Layer 3 of a small transformer language model trained on English Wikipedia (11 layers, counted from 0, width 64).
Take only the direct path to the model's output, skipping the later layers: a vector added to the residual stream pushes a token's score in proportion to its dot product with that token's output vector.

Output vectors of the tokens that the questions are about. A number n stands for (n - 500) times 0.0065.
"imated": 635 400 509 569 349 179 595 536 572 538 430 663 480 461 743 478 547 520 599 477 655 432 795 684 465 149 592 553 380 646 660 432 458 476 521 718 643 208 567 479 359 515 753 515 357 290 518 288 621 764 435 602 415 596 922 625 352 575 475 645 650 265 762 440
"azine": 367 154 618 580 331 577 594 742 731 815 510 833 492 267 846 583 510 274 724 452 572 868 677 376 511 647 819 521 144 384 495 465 390 669 871 569 461 411 831 607 663 246 479 402 304 399 529 377 557 753 456 461 670 636 814 479 399 571 255 771 723 412 399 323
" army": 601 289 597 316 496 421 725 595 801 540 725 626 494 530 518 700 467 323 460 491 564 618 631 504 527 369 522 552 433 476 478 398 568 288 679 674 294 547 625 561 553 658 554 559 554 557 437 505 710 602 485 616 683 343 625 580 359 524 284 672 601 344 488 579
" million": 669 491 641 296 260 304 372 797 408 496 500 549 483 462 486 390 287 307 819 527 555 644 564 156 548 543 491 656 314 452 554 335 490 303 731 436 556 459 637 455 561 622 589 500 379 213 392 494 416 345 524 470 439 414 852 556 374 681 212 467 393 255 624 434
" respect": 509 426 628 219 404 341 406 402 671 520 500 558 491 467 421 546 500 362 756 339 438 386 674 464 421 487 373 579 415 533 407 288 405 353 656 374 314 527 696 460 523 589 557 465 407 458 518 580 434 513 573 510 604 406 488 659 454 609 278 691 418 365 616 493
"f": 463 368 359 439 413 460 600 564 487 374 437 683 505 417 592 704 482 496 525 337 551 476 466 532 495 392 381 360 423 474 487 377 524 586 610 625 422 566 482 530 508 552 456 573 423 459 541 485 484 467 564 589 547 436 473 475 492 677 384 623 500 403 554 534
"ription": 363 231 624 547 662 596 394 642 643 850 756 500 458 276 798 749 313 410 372 585 655 467 555 392 472 392 495 668 262 671 518 576 564 439 699 760 691 368 675 337 612 483 712 449 371 47 433 480 500 687 437 613 788 262 860 652 437 446 500 408 504 190 374 412
"ailable": 669 547 740 370 167 480 539 698 646 809 638 760 493 218 887 547 388 465 676 534 673 654 662 540 467 422 850 690 336 401 799 445 465 713 602 561 673 262 685 624 484 774 903 232 331 417 368 390 488 629 461 419 595 293 724 776 696 863 522 554 769 429 746 332
" could": 518 442 619 426 479 403 410 496 689 669 666 736 496 525 532 500 233 411 716 363 515 569 689 188 479 433 440 572 416 384 594 337 612 316 589 483 177 503 388 579 547 486 505 378 548 557 510 505 451 453 654 539 570 449 521 589 506 571 207 523 582 484 591 548
";\n": 734 243 386 399 456 574 531 343 528 508 571 539 494 422 576 467 242 341 642 562 523 473 460 356 327 280 526 468 300 531 775 368 531 599 524 439 357 357 560 274 474 452 533 486 60 471 500 757 678 426 510 513 592 490 720 537 579 421 193 599 507 490 430 437
"self": 554 356 709 512 586 455 780 534 336 521 500 727 482 396 561 904 291 300 402 467 670 677 536 489 521 440 569 456 96 661 491 279 479 507 604 574 390 504 615 720 646 442 605 141 148 274 415 403 240 710 730 825 587 330 424 569 408 732 388 711 419 242 613 592
" been": 441 468 600 369 265 395 497 846 785 640 703 802 498 394 443 485 438 472 629 266 516 500 618 384 405 382 440 701 102 583 730 100 312 187 759 524 559 338 426 548 409 660 647 255 294 580 406 504 500 509 582 550 471 495 779 621 465 577 134 356 448 438 643 657
" genus": 475 192 323 397 330 594 643 600 843 741 644 590 485 487 611 559 407 119 532 449 495 509 629 368 467 244 659 532 411 603 389 394 476 563 846 671 392 377 672 280 434 387 613 286 619 589 438 489 574 697 465 580 906 368 595 716 351 726 448 596 595 39 384 357
" example": 621 328 642 448 49 133 781 667 416 684 827 790 503 467 578 382 434 368 534 401 489 551 524 327 379 236 626 621 231 445 605 383 392 440 683 682 526 479 739 585 680 545 724 420 487 605 442 365 539 674 525 595 715 576 412 584 471 677 389 676 571 36 629 157
"ished": 674 626 439 396 176 483 663 650 696 807 199 791 479 467 661 461 533 493 757 641 731 523 417 249 483 361 648 393 369 643 770 612 475 360 557 548 344 270 292 691 421 463 660 462 450 590 327 454 705 406 575 394 586 162 771 436 343 878 361 494 694 417 545 343
" however": 554 594 792 410 413 199 381 639 691 482 602 741 487 493 556 506 617 223 378 465 572 460 500 365 386 345 654 569 500 425 525 447 527 348 512 420 418 425 467 611 650 618 548 336 599 557 333 519 392 634 518 587 723 459 446 614 485 589 112 448 635 301 512 500
").": 557 490 431 294 500 226 563 457 529 674 412 651 499 436 563 493 564 337 913 433 567 449 586 543 367 674 388 554 469 264 322 345 571 375 778 437 26 436 651 404 347 595 619 550 332 198 592 359 450 678 496 559 542 480 479 623 433 500 209 539 511 449 462 272
" may": 524 414 619 490 379 453 533 584 601 592 773 711 496 545 492 533 347 296 779 408 503 397 647 356 406 321 513 582 487 424 581 452 605 480 569 490 381 568 469 465 574 425 599 450 606 560 486 444 447 434 605 669 659 532 420 531 405 592 417 602 482 453 649 415
" remain": 468 634 563 395 400 279 440 482 595 624 570 574 489 515 466 449 389 246 690 524 522 455 605 260 464 323 541 665 395 505 528 260 459 148 590 647 313 612 537 617 594 438 568 505 527 435 457 344 462 455 581 628 620 314 558 605 511 572 391 604 607 508 580 421
"\".\n\n": 576 393 628 397 591 242 473 523 559 596 394 818 493 424 489 353 492 434 681 197 646 545 539 436 438 640 534 551 370 254 436 401 493 164 514 556 225 561 627 373 382 534 633 480 195 297 491 582 500 520 348 608 680 438 618 484 429 379 132 555 490 200 413 418
"ca": 588 338 452 283 471 487 630 535 487 348 496 616 492 474 763 673 349 454 581 448 747 573 453 347 465 422 525 447 597 641 541 489 314 542 433 792 369 553 679 439 514 526 581 349 490 488 473 309 489 831 357 550 683 432 628 626 682 676 377 655 596 542 693 619
" Genre": 666 412 537 388 221 419 437 586 586 595 518 438 469 288 655 875 546 375 579 694 591 728 452 523 402 350 777 347 329 514 701 617 291 570 458 657 635 378 576 553 557 487 701 425 405 338 394 525 563 588 352 645 629 481 760 467 527 647 343 583 578 360 536 484
"real": 614 340 565 505 220 363 394 518 540 561 575 609 482 407 792 833 376 418 391 411 725 644 548 371 511 474 441 539 541 460 441 493 434 723 624 752 479 286 824 621 437 470 631 339 450 424 463 482 364 627 411 538 471 305 626 484 302 538 264 450 641 424 759 520
" =\n\n": 476 370 426 416 548 551 453 459 495 626 720 619 491 253 548 572 157 446 630 244 536 534 608 272 424 253 711 345 527 504 825 729 655 433 385 512 268 572 637 256 564 485 493 641 611 550 521 549 753 432 387 827 690 420 506 515 410 600 239 583 611 673 337 252
"aign": 582 179 474 217 619 126 387 574 700 693 514 518 496 424 815 749 644 567 453 508 752 599 779 193 465 305 382 510 463 346 673 153 551 405 535 676 436 419 601 500 522 386 622 320 487 322 398 488 808 606 377 764 719 536 526 439 221 554 509 419 822 245 489 201
"icial": 550 388 732 527 212 562 752 469 646 859 290 689 491 330 541 596 341 363 367 306 647 487 483 458 377 376 643 709 507 492 626 304 539 537 656 593 558 394 806 620 426 423 769 398 547 537 414 280 550 584 539 629 931 288 918 568 419 473 414 394 465 478 474 429
").\n\n": 548 533 492 269 434 236 475 481 528 632 414 628 489 442 547 605 559 329 838 383 570 438 579 486 356 682 439 553 518 269 384 341 580 362 777 417 36 333 652 416 463 603 627 573 293 221 580 349 476 595 490 487 546 427 526 661 462 420 184 576 486 485 453 302
"ellig": 382 303 585 337 416 196 500 598 865 396 457 751 476 401 703 812 525 383 696 631 654 684 799 579 479 203 514 616 230 226 577 422 390 670 793 572 514 448 734 620 307 413 437 500 474 430 452 425 539 469 383 714 381 428 561 730 584 466 516 540 593 343 357 371

Output weights of attention head 0. The head adds the sum of these rows, row i times number i of z. A number n stands for (n - 500) times 0.002.
o0: 551 566 699 506 634 633 518 560 417 451 521 340 520 306 688 435 611 542 450 533 384 486 416 659 459 212 389 342 579 354 575 326 573 592 451 581 464 500 373 95 277 654 755 495 246 347 659 684 425 422 551 471 383 420 383 448 440 417 344 561 378 617 712 594
o1: 507 546 472 399 620 496 344 510 577 704 375 520 552 544 453 579 482 619 501 403 656 537 490 506 564 746 479 690 612 543 577 339 272 428 594 466 572 643 408 718 252 611 638 424 425 418 706 395 550 313 434 605 685 537 306 610 256 317 393 405 647 256 450 350
o2: 446 499 753 467 485 245 756 527 232 429 588 509 308 412 603 419 470 413 758 401 439 568 437 643 394 577 534 510 246 557 369 509 572 352 528 602 207 554 543 430 466 389 473 480 444 555 443 509 483 717 556 732 425 503 465 489 532 496 304 425 447 702 535 573
o3: 446 492 499 376 735 652 641 592 504 617 636 258 251 345 572 531 690 510 372 350 567 690 409 653 447 434 561 365 590 568 475 739 250 556 551 565 398 355 643 589 569 509 518 451 470 622 392 345 689 599 393 447 403 561 502 426 641 478 509 499 519 188 545 652
o4: 572 542 284 639 748 717 648 626 337 471 605 286 543 569 515 497 364 445 380 506 263 678 402 472 572 424 313 529 267 723 664 447 447 526 685 496 706 420 338 601 701 476 535 198 551 566 487 352 604 411 556 532 250 536 634 389 638 827 554 341 638 726 568 747
o5: 513 727 580 780 616 504 530 387 518 666 219 419 547 435 474 446 695 441 680 778 546 360 584 495 790 338 462 611 562 682 494 488 322 460 390 478 550 396 686 406 308 507 283 374 458 185 440 526 427 630 535 396 549 452 504 572 192 549 447 393 201 456 520 334
o6: 410 563 654 329 541 519 644 420 445 682 431 462 470 560 268 563 531 412 453 455 481 559 498 607 834 481 539 508 565 515 360 634 437 498 501 386 467 688 496 834 617 418 498 511 540 456 661 578 555 579 681 569 495 537 667 481 412 651 487 694 706 146 529 614
o7: 577 617 550 488 570 480 148 390 389 287 430 665 500 432 409 398 344 479 515 420 159 624 567 322 272 828 462 424 409 444 581 431 450 467 638 599 308 608 429 504 529 616 349 729 408 536 762 510 829 480 599 595 326 328 484 534 455 550 604 489 644 582 422 234
o8: 678 434 492 421 419 533 476 601 314 555 602 287 140 533 511 754 608 537 893 520 484 719 409 507 567 505 395 416 367 625 614 408 462 485 726 611 602 623 605 451 602 254 835 444 526 665 470 639 265 615 444 426 514 473 696 730 358 522 357 541 616 250 466 349
o9: 394 284 845 373 573 628 335 393 450 458 513 602 569 523 352 437 396 439 501 435 335 685 522 661 319 532 251 395 368 441 511 524 411 640 584 379 501 547 468 346 454 432 396 249 621 361 663 416 347 581 686 484 398 575 426 550 393 267 671 449 613 527 239 634
o10: 474 442 162 487 611 728 653 666 676 627 355 321 487 386 806 669 483 489 588 584 325 415 568 686 544 311 505 364 648 493 794 654 299 782 595 333 538 488 571 564 569 442 337 633 394 472 687 496 553 677 392 596 465 454 465 591 377 562 552 588 624 734 412 562
o11: 388 622 560 763 168 412 437 690 446 524 355 329 492 530 454 697 540 286 333 506 325 516 477 477 642 534 554 625 461 540 434 289 507 720 614 433 739 231 664 546 432 571 693 746 717 466 609 695 551 262 488 553 502 521 534 600 340 760 482 189 810 501 470 727
o12: 353 510 400 232 575 357 253 561 646 554 470 560 683 516 415 833 803 372 412 216 510 485 636 270 559 666 415 463 470 267 575 492 716 555 458 314 324 591 743 425 539 253 268 389 204 517 634 471 588 470 448 574 610 643 465 809 474 385 282 544 385 731 355 316
o13: 529 442 730 634 509 559 510 670 433 712 555 546 516 376 453 532 349 397 432 518 483 493 517 573 201 468 536 360 557 541 447 571 584 582 602 489 587 587 366 524 415 474 660 426 519 407 478 325 438 383 679 633 613 529 433 684 559 488 418 292 533 375 335 793
o14: 676 696 507 549 427 344 577 339 558 395 395 407 586 392 325 286 518 639 612 444 559 360 347 373 485 589 492 567 522 422 483 132 551 632 499 482 402 523 524 457 438 492 514 223 176 606 625 424 395 550 460 615 378 527 568 382 649 562 359 429 275 269 434 491
o15: 502 275 309 578 472 631 717 347 698 412 411 863 319 225 512 640 297 523 410 515 596 372 355 333 560 524 662 520 520 371 558 505 360 601 528 480 371 580 706 327 453 453 715 675 302 465 611 550 467 581 467 655 630 545 380 593 530 606 671 573 527 427 411 525
o16: 445 662 440 471 464 580 421 252 452 381 478 660 844 604 658 462 487 294 788 477 498 496 424 531 337 616 504 576 420 348 357 410 685 497 498 496 510 717 470 692 412 469 640 702 662 533 551 547 539 898 441 637 496 525 372 579 580 113 423 606 428 316 613 572
o17: 273 532 468 357 671 519 379 468 749 520 526 510 585 220 409 528 579 520 696 511 611 271 328 335 416 385 414 553 531 301 469 566 414 375 281 479 365 391 27 483 445 433 522 369 458 310 459 427 664 566 348 387 242 264 745 452 565 469 422 714 740 654 435 408
o18: 618 513 539 633 424 406 473 452 355 347 441 408 507 502 629 563 456 500 294 518 326 599 467 431 463 460 579 499 708 688 439 634 363 315 402 470 390 619 727 368 532 510 560 666 715 430 681 416 328 298 398 500 332 462 527 560 446 667 588 388 721 476 511 446
o19: 557 257 504 482 395 455 577 590 698 479 752 615 638 454 541 362 337 419 547 460 589 284 469 571 550 437 523 378 422 486 432 417 446 173 453 593 229 630 626 488 366 336 271 541 656 513 440 478 355 495 429 620 451 586 361 399 418 484 523 575 628 668 460 476
o20: 584 286 677 533 457 567 580 421 542 444 655 441 476 657 586 681 495 366 432 242 632 515 484 323 296 516 545 491 460 922 610 469 574 519 320 372 449 286 481 389 563 486 563 590 537 298 416 386 462 514 562 410 395 358 392 564 409 536 283 633 265 240 539 494
o21: 570 388 408 521 471 411 462 531 578 638 430 241 475 455 386 650 218 333 337 657 509 479 525 616 617 322 481 725 450 493 487 107 489 604 659 528 409 804 406 563 719 431 461 735 736 767 673 336 681 302 665 321 497 417 629 647 511 585 278 645 615 411 668 539
o22: 430 411 346 484 308 646 723 17 521 454 398 601 588 230 647 549 616 530 482 426 597 429 519 438 428 433 402 443 466 455 301 334 502 691 592 410 395 378 475 280 666 637 250 334 503 505 569 445 486 416 639 430 486 616 412 623 430 310 440 430 546 584 364 471
o23: 631 539 578 514 412 520 440 653 270 498 337 193 412 294 367 205 333 604 456 473 689 530 500 560 382 628 655 502 385 574 328 444 668 485 555 360 513 465 452 369 537 551 529 288 301 470 507 500 589 648 426 332 450 415 582 677 587 366 481 344 493 652 808 590
o24: 424 599 384 292 546 493 415 637 761 630 541 511 341 534 619 455 448 459 584 620 526 437 518 445 389 430 429 644 801 705 429 663 499 360 538 315 417 382 349 570 632 294 661 609 676 677 415 465 522 524 596 550 487 436 325 416 482 459 583 576 434 488 548 391
o25: 544 582 711 437 599 403 784 298 553 452 366 522 501 655 602 466 455 718 468 310 448 411 513 403 386 527 432 585 417 135 647 369 527 306 735 630 632 410 450 351 357 558 379 337 531 516 467 812 655 421 517 333 568 506 642 620 323 320 349 407 630 355 564 485
o26: 372 399 586 484 359 542 394 494 383 542 434 793 499 516 533 593 245 632 376 410 360 575 416 625 232 516 504 795 749 504 392 615 212 728 472 500 469 513 446 385 482 592 695 494 341 707 479 272 440 645 569 387 562 388 656 270 633 464 450 434 604 376 539 759
o27: 581 316 435 612 667 606 915 465 360 617 708 314 622 399 537 580 433 687 371 679 686 612 380 648 414 549 388 334 521 539 401 553 475 512 559 618 759 689 547 480 488 540 403 539 320 404 611 475 371 716 347 459 348 468 502 447 575 288 611 375 504 547 506 539
o28: 682 750 458 376 441 914 454 456 429 402 672 274 424 417 383 573 517 670 472 664 573 835 594 439 593 515 945 423 441 338 577 610 467 888 235 512 567 534 454 343 477 555 469 623 702 531 600 540 711 524 412 614 359 453 434 453 398 313 371 562 623 606 569 518
o29: 271 449 486 340 452 619 398 371 483 559 449 491 786 449 422 388 270 630 727 460 383 440 496 363 295 620 312 143 423 318 426 687 476 587 534 332 156 507 391 479 708 332 416 319 381 472 594 512 494 353 596 443 373 332 558 641 632 399 595 350 407 834 590 363
o30: 455 619 685 506 390 206 674 508 667 711 527 670 523 312 505 521 366 280 603 405 546 853 666 544 452 709 487 531 381 347 546 404 567 494 425 742 560 384 619 496 686 668 367 329 273 314 527 391 670 486 490 190 456 403 741 406 726 318 624 473 578 629 426 534
o31: 662 253 484 501 510 423 494 502 459 542 646 340 703 510 746 783 659 639 251 311 458 525 377 593 585 179 445 552 418 477 608 494 739 561 677 539 483 480 581 495 621 258 381 513 599 485 303 637 497 714 437 660 482 694 646 542 597 325 369 363 441 402 721 332

Each question shows a token from some text and the vector z that the head gathered there. A number n stands for (n - 500) times 0.0046.

" |": 724 370 508 541 509 491 413 377 474 470 597 595 431 545 511 448 395 378 590 398 543 363 558 542 400 535 555 580 517 471 369 606
Which of these tokens does it push down most? " remain"

"ed": 426 473 545 464 521 283 722 458 483 519 355 647 657 581 385 377 393 436 538 585 399 668 463 377 405 473 499 317 399 494 385 561
Which of these tokens does it push down most? ";\n"

".\n\n": 385 529 473 423 488 332 652 319 355 564 565 722 405 473 451 462 706 409 337 413 365 568 573 476 453 462 782 528 349 439 404 510
Which of these tokens does it push down most? " =\n\n"

" ": 668 362 562 529 477 519 439 425 446 486 610 662 328 500 513 450 443 345 589 324 542 413 591 607 394 561 710 610 559 461 578 481
Pushed up most: "ailable"

"ode": 559 447 581 447 441 362 544 471 418 596 511 527 524 552 496 539 488 429 457 509 444 465 553 528 433 582 590 404 343 532 491 442
Pushed up most: "\".\n\n"

"00": 625 401 612 312 573 363 389 598 417 743 460 673 666 399 702 685 521 367 528 497 367 559 918 772 255 498 581 387 653 690 502 412
Pushed up most: ";\n"

" are": 416 467 510 406 520 370 601 369 384 547 546 617 474 486 452 499 664 470 373 450 415 542 571 457 468 495 667 478 326 501 394 492
Which of these tokens does it push down most? " =\n\n"

"z": 505 414 566 495 510 328 541 437 447 593 638 472 638 433 434 496 547 455 473 593 352 469 578 429 488 517 496 510 452 555 512 538
Which of these tokens does it push down most? " million"

" (": 430 471 498 426 526 322 568 463 462 680 550 402 483 480 441 435 631 380 522 552 501 476 520 387 527 414 678 446 412 606 374 486
Which two tokens does it push up most, strongest first? " may", " could"

"rig": 434 414 594 513 408 398 588 484 440 624 560 465 603 485 406 446 558 455 515 498 389 496 504 404 452 514 527 481 419 442 530 468
Which of these tokens does it push down most? "ished"

"ue": 415 434 679 453 537 382 683 398 597 531 605 457 621 244 521 546 372 521 524 543 324 433 538 241 398 484 586 365 526 490 498 415
Which two tokens does it push up most, strongest first? "azine", "ellig"

"ing": 616 539 478 389 451 423 398 503 397 486 376 536 468 467 475 465 439 545 617 563 455 592 393 426 540 561 409 419 472 545 411 427
Which of these tokens does it push down most? "azine"

"ark": 522 536 426 479 595 420 407 522 466 433 480 473 404 533 451 404 402 617 571 459 446 528 233 406 600 539 431 382 495 665 390 432
Pushed up most: "ished"

"400": 581 425 496 486 507 406 430 453 385 470 572 559 467 508 454 475 490 380 529 475 556 418 547 463 472 502 492 511 459 505 359 543
Pushed up most: "f"

" in": 618 562 490 373 477 430 601 428 413 473 434 533 498 481 668 505 567 459 570 584 555 588 533 466 410 560 573 423 242 498 428 598
Which of these tokens does it push down most? " Genre"

"atural": 533 516 475 430 455 363 586 512 498 652 486 561 587 503 439 463 451 431 469 554 385 643 475 395 462 513 570 442 452 480 470 554
Pushed up most: "ellig"

"T": 532 479 518 441 472 352 631 507 382 567 608 563 776 488 397 513 453 371 507 553 330 533 497 365 478 544 424 404 549 546 379 548
Which two tokens does it push up most, strongest first? " =\n\n", "ellig"

"-": 446 483 466 464 545 293 572 472 480 701 539 355 442 476 414 392 664 408 521 574 528 506 485 410 576 375 687 397 414 586 310 509
Which two tokens does it push up most, strongest first? " may", " could"

"ía": 565 464 595 492 501 312 562 405 396 658 720 435 794 472 409 519 520 515 417 611 273 480 654 379 521 616 458 505 458 548 500 611
Pushed up most: "ellig"

" C": 558 452 516 426 438 364 600 474 453 537 563 568 554 464 485 528 476 469 493 568 374 563 490 376 490 539 533 430 463 526 427 553
Pushed up most: "ellig"

"5": 556 411 440 489 485 388 607 500 291 455 648 627 614 483 506 520 413 411 514 516 440 537 459 409 437 384 408 369 509 589 315 619
Which of these tokens does it push down most? "\".\n\n"

"ast": 424 472 617 457 456 573 608 392 339 557 500 555 629 540 299 378 506 430 419 248 459 468 437 555 445 498 613 219 325 577 618 493
Pushed up most: " however"

")\n": 492 506 455 507 567 442 603 310 572 588 448 436 400 448 542 342 696 445 412 533 447 622 402 430 557 428 594 426 328 402 461 572
Pushed up most: " example"

"1": 578 404 558 500 663 283 449 510 353 646 506 633 493 647 545 609 433 457 480 516 458 541 698 533 455 569 632 451 322 683 596 402
Pushed up most: " been"

" Virginia": 480 434 439 459 587 380 612 336 509 599 534 382 475 400 535 341 557 484 407 445 487 641 531 492 538 444 678 562 367 450 393 545
Which of these tokens does it push down most? " =\n\n"

" small": 439 513 557 403 380 368 596 487 252 596 469 654 581 544 439 465 518 376 496 550 501 554 513 383 412 552 588 341 257 456 426 566
Pushed up most: " however"

" |\n": 715 397 491 482 475 473 524 379 409 514 603 595 375 474 534 541 514 429 521 415 544 409 514 513 447 483 632 549 463 492 431 511
Pushed up most: "imated"

" m": 563 398 530 475 513 437 500 459 424 543 567 487 497 490 525 442 500 435 485 482 506 482 542 440 468 515 572 466 431 507 455 485
Pushed up most: "f"

" Sem": 694 391 531 437 382 464 552 460 344 483 613 600 439 452 527 647 563 487 555 432 555 362 504 438 459 464 588 474 436 544 409 492
Pushed up most: "f"

"ct": 507 431 589 429 483 483 632 444 349 571 529 532 540 503 373 420 517 456 482 374 460 458 483 525 415 485 585 301 353 553 588 489
Pushed up most: " however"

"els": 404 444 517 398 533 385 604 377 387 503 549 555 429 470 485 509 665 514 369 440 457 532 570 463 462 546 658 454 261 522 405 457
Pushed up most: "icial"

"|": 515 395 477 526 536 344 570 381 440 563 615 465 460 464 473 512 577 442 471 475 558 474 514 433 526 392 648 538 413 554 382 544
Pushed up most: "ca"

" published": 640 484 698 199 502 380 530 511 685 527 409 669 555 536 428 468 562 412 476 549 460 646 476 467 533 623 412 413 456 535 380 537
Which of these tokens does it push down most? "ca"

"is": 393 491 505 440 502 339 640 347 385 575 578 681 468 476 430 482 657 418 366 469 360 547 561 463 460 456 711 518 376 485 377 505
Pushed up most: "icial"

"201": 455 442 442 443 566 303 519 492 379 539 612 542 553 480 389 559 618 448 541 543 512 498 559 377 539 425 564 403 412 673 251 562
Pushed up most: " =\n\n"

" a": 374 367 481 462 352 282 774 416 423 466 423 675 523 483 333 583 352 400 564 572 464 497 419 285 403 488 436 327 414 444 385 506
Which of these tokens does it push down most? ";\n"

" graduated": 481 511 670 329 478 304 709 420 629 347 537 593 603 496 373 466 509 453 457 509 431 642 487 531 395 490 411 544 507 628 321 632
Pushed up most: " army"

" fre": 550 417 470 451 508 390 476 396 402 503 587 510 502 479 468 517 553 450 468 475 511 494 574 464 504 476 567 509 398 541 383 552
Pushed up most: "f"

"ex": 401 393 467 445 453 315 650 507 408 617 554 528 718 448 430 577 468 444 580 591 438 439 557 373 406 511 493 374 456 663 227 471
Which of these tokens does it push down most? "ailable"

"50": 616 358 527 530 539 551 424 417 435 546 557 554 403 567 513 416 436 343 578 444 531 388 577 497 413 549 566 533 432 471 484 520
Which of these tokens does it push down most? " remain"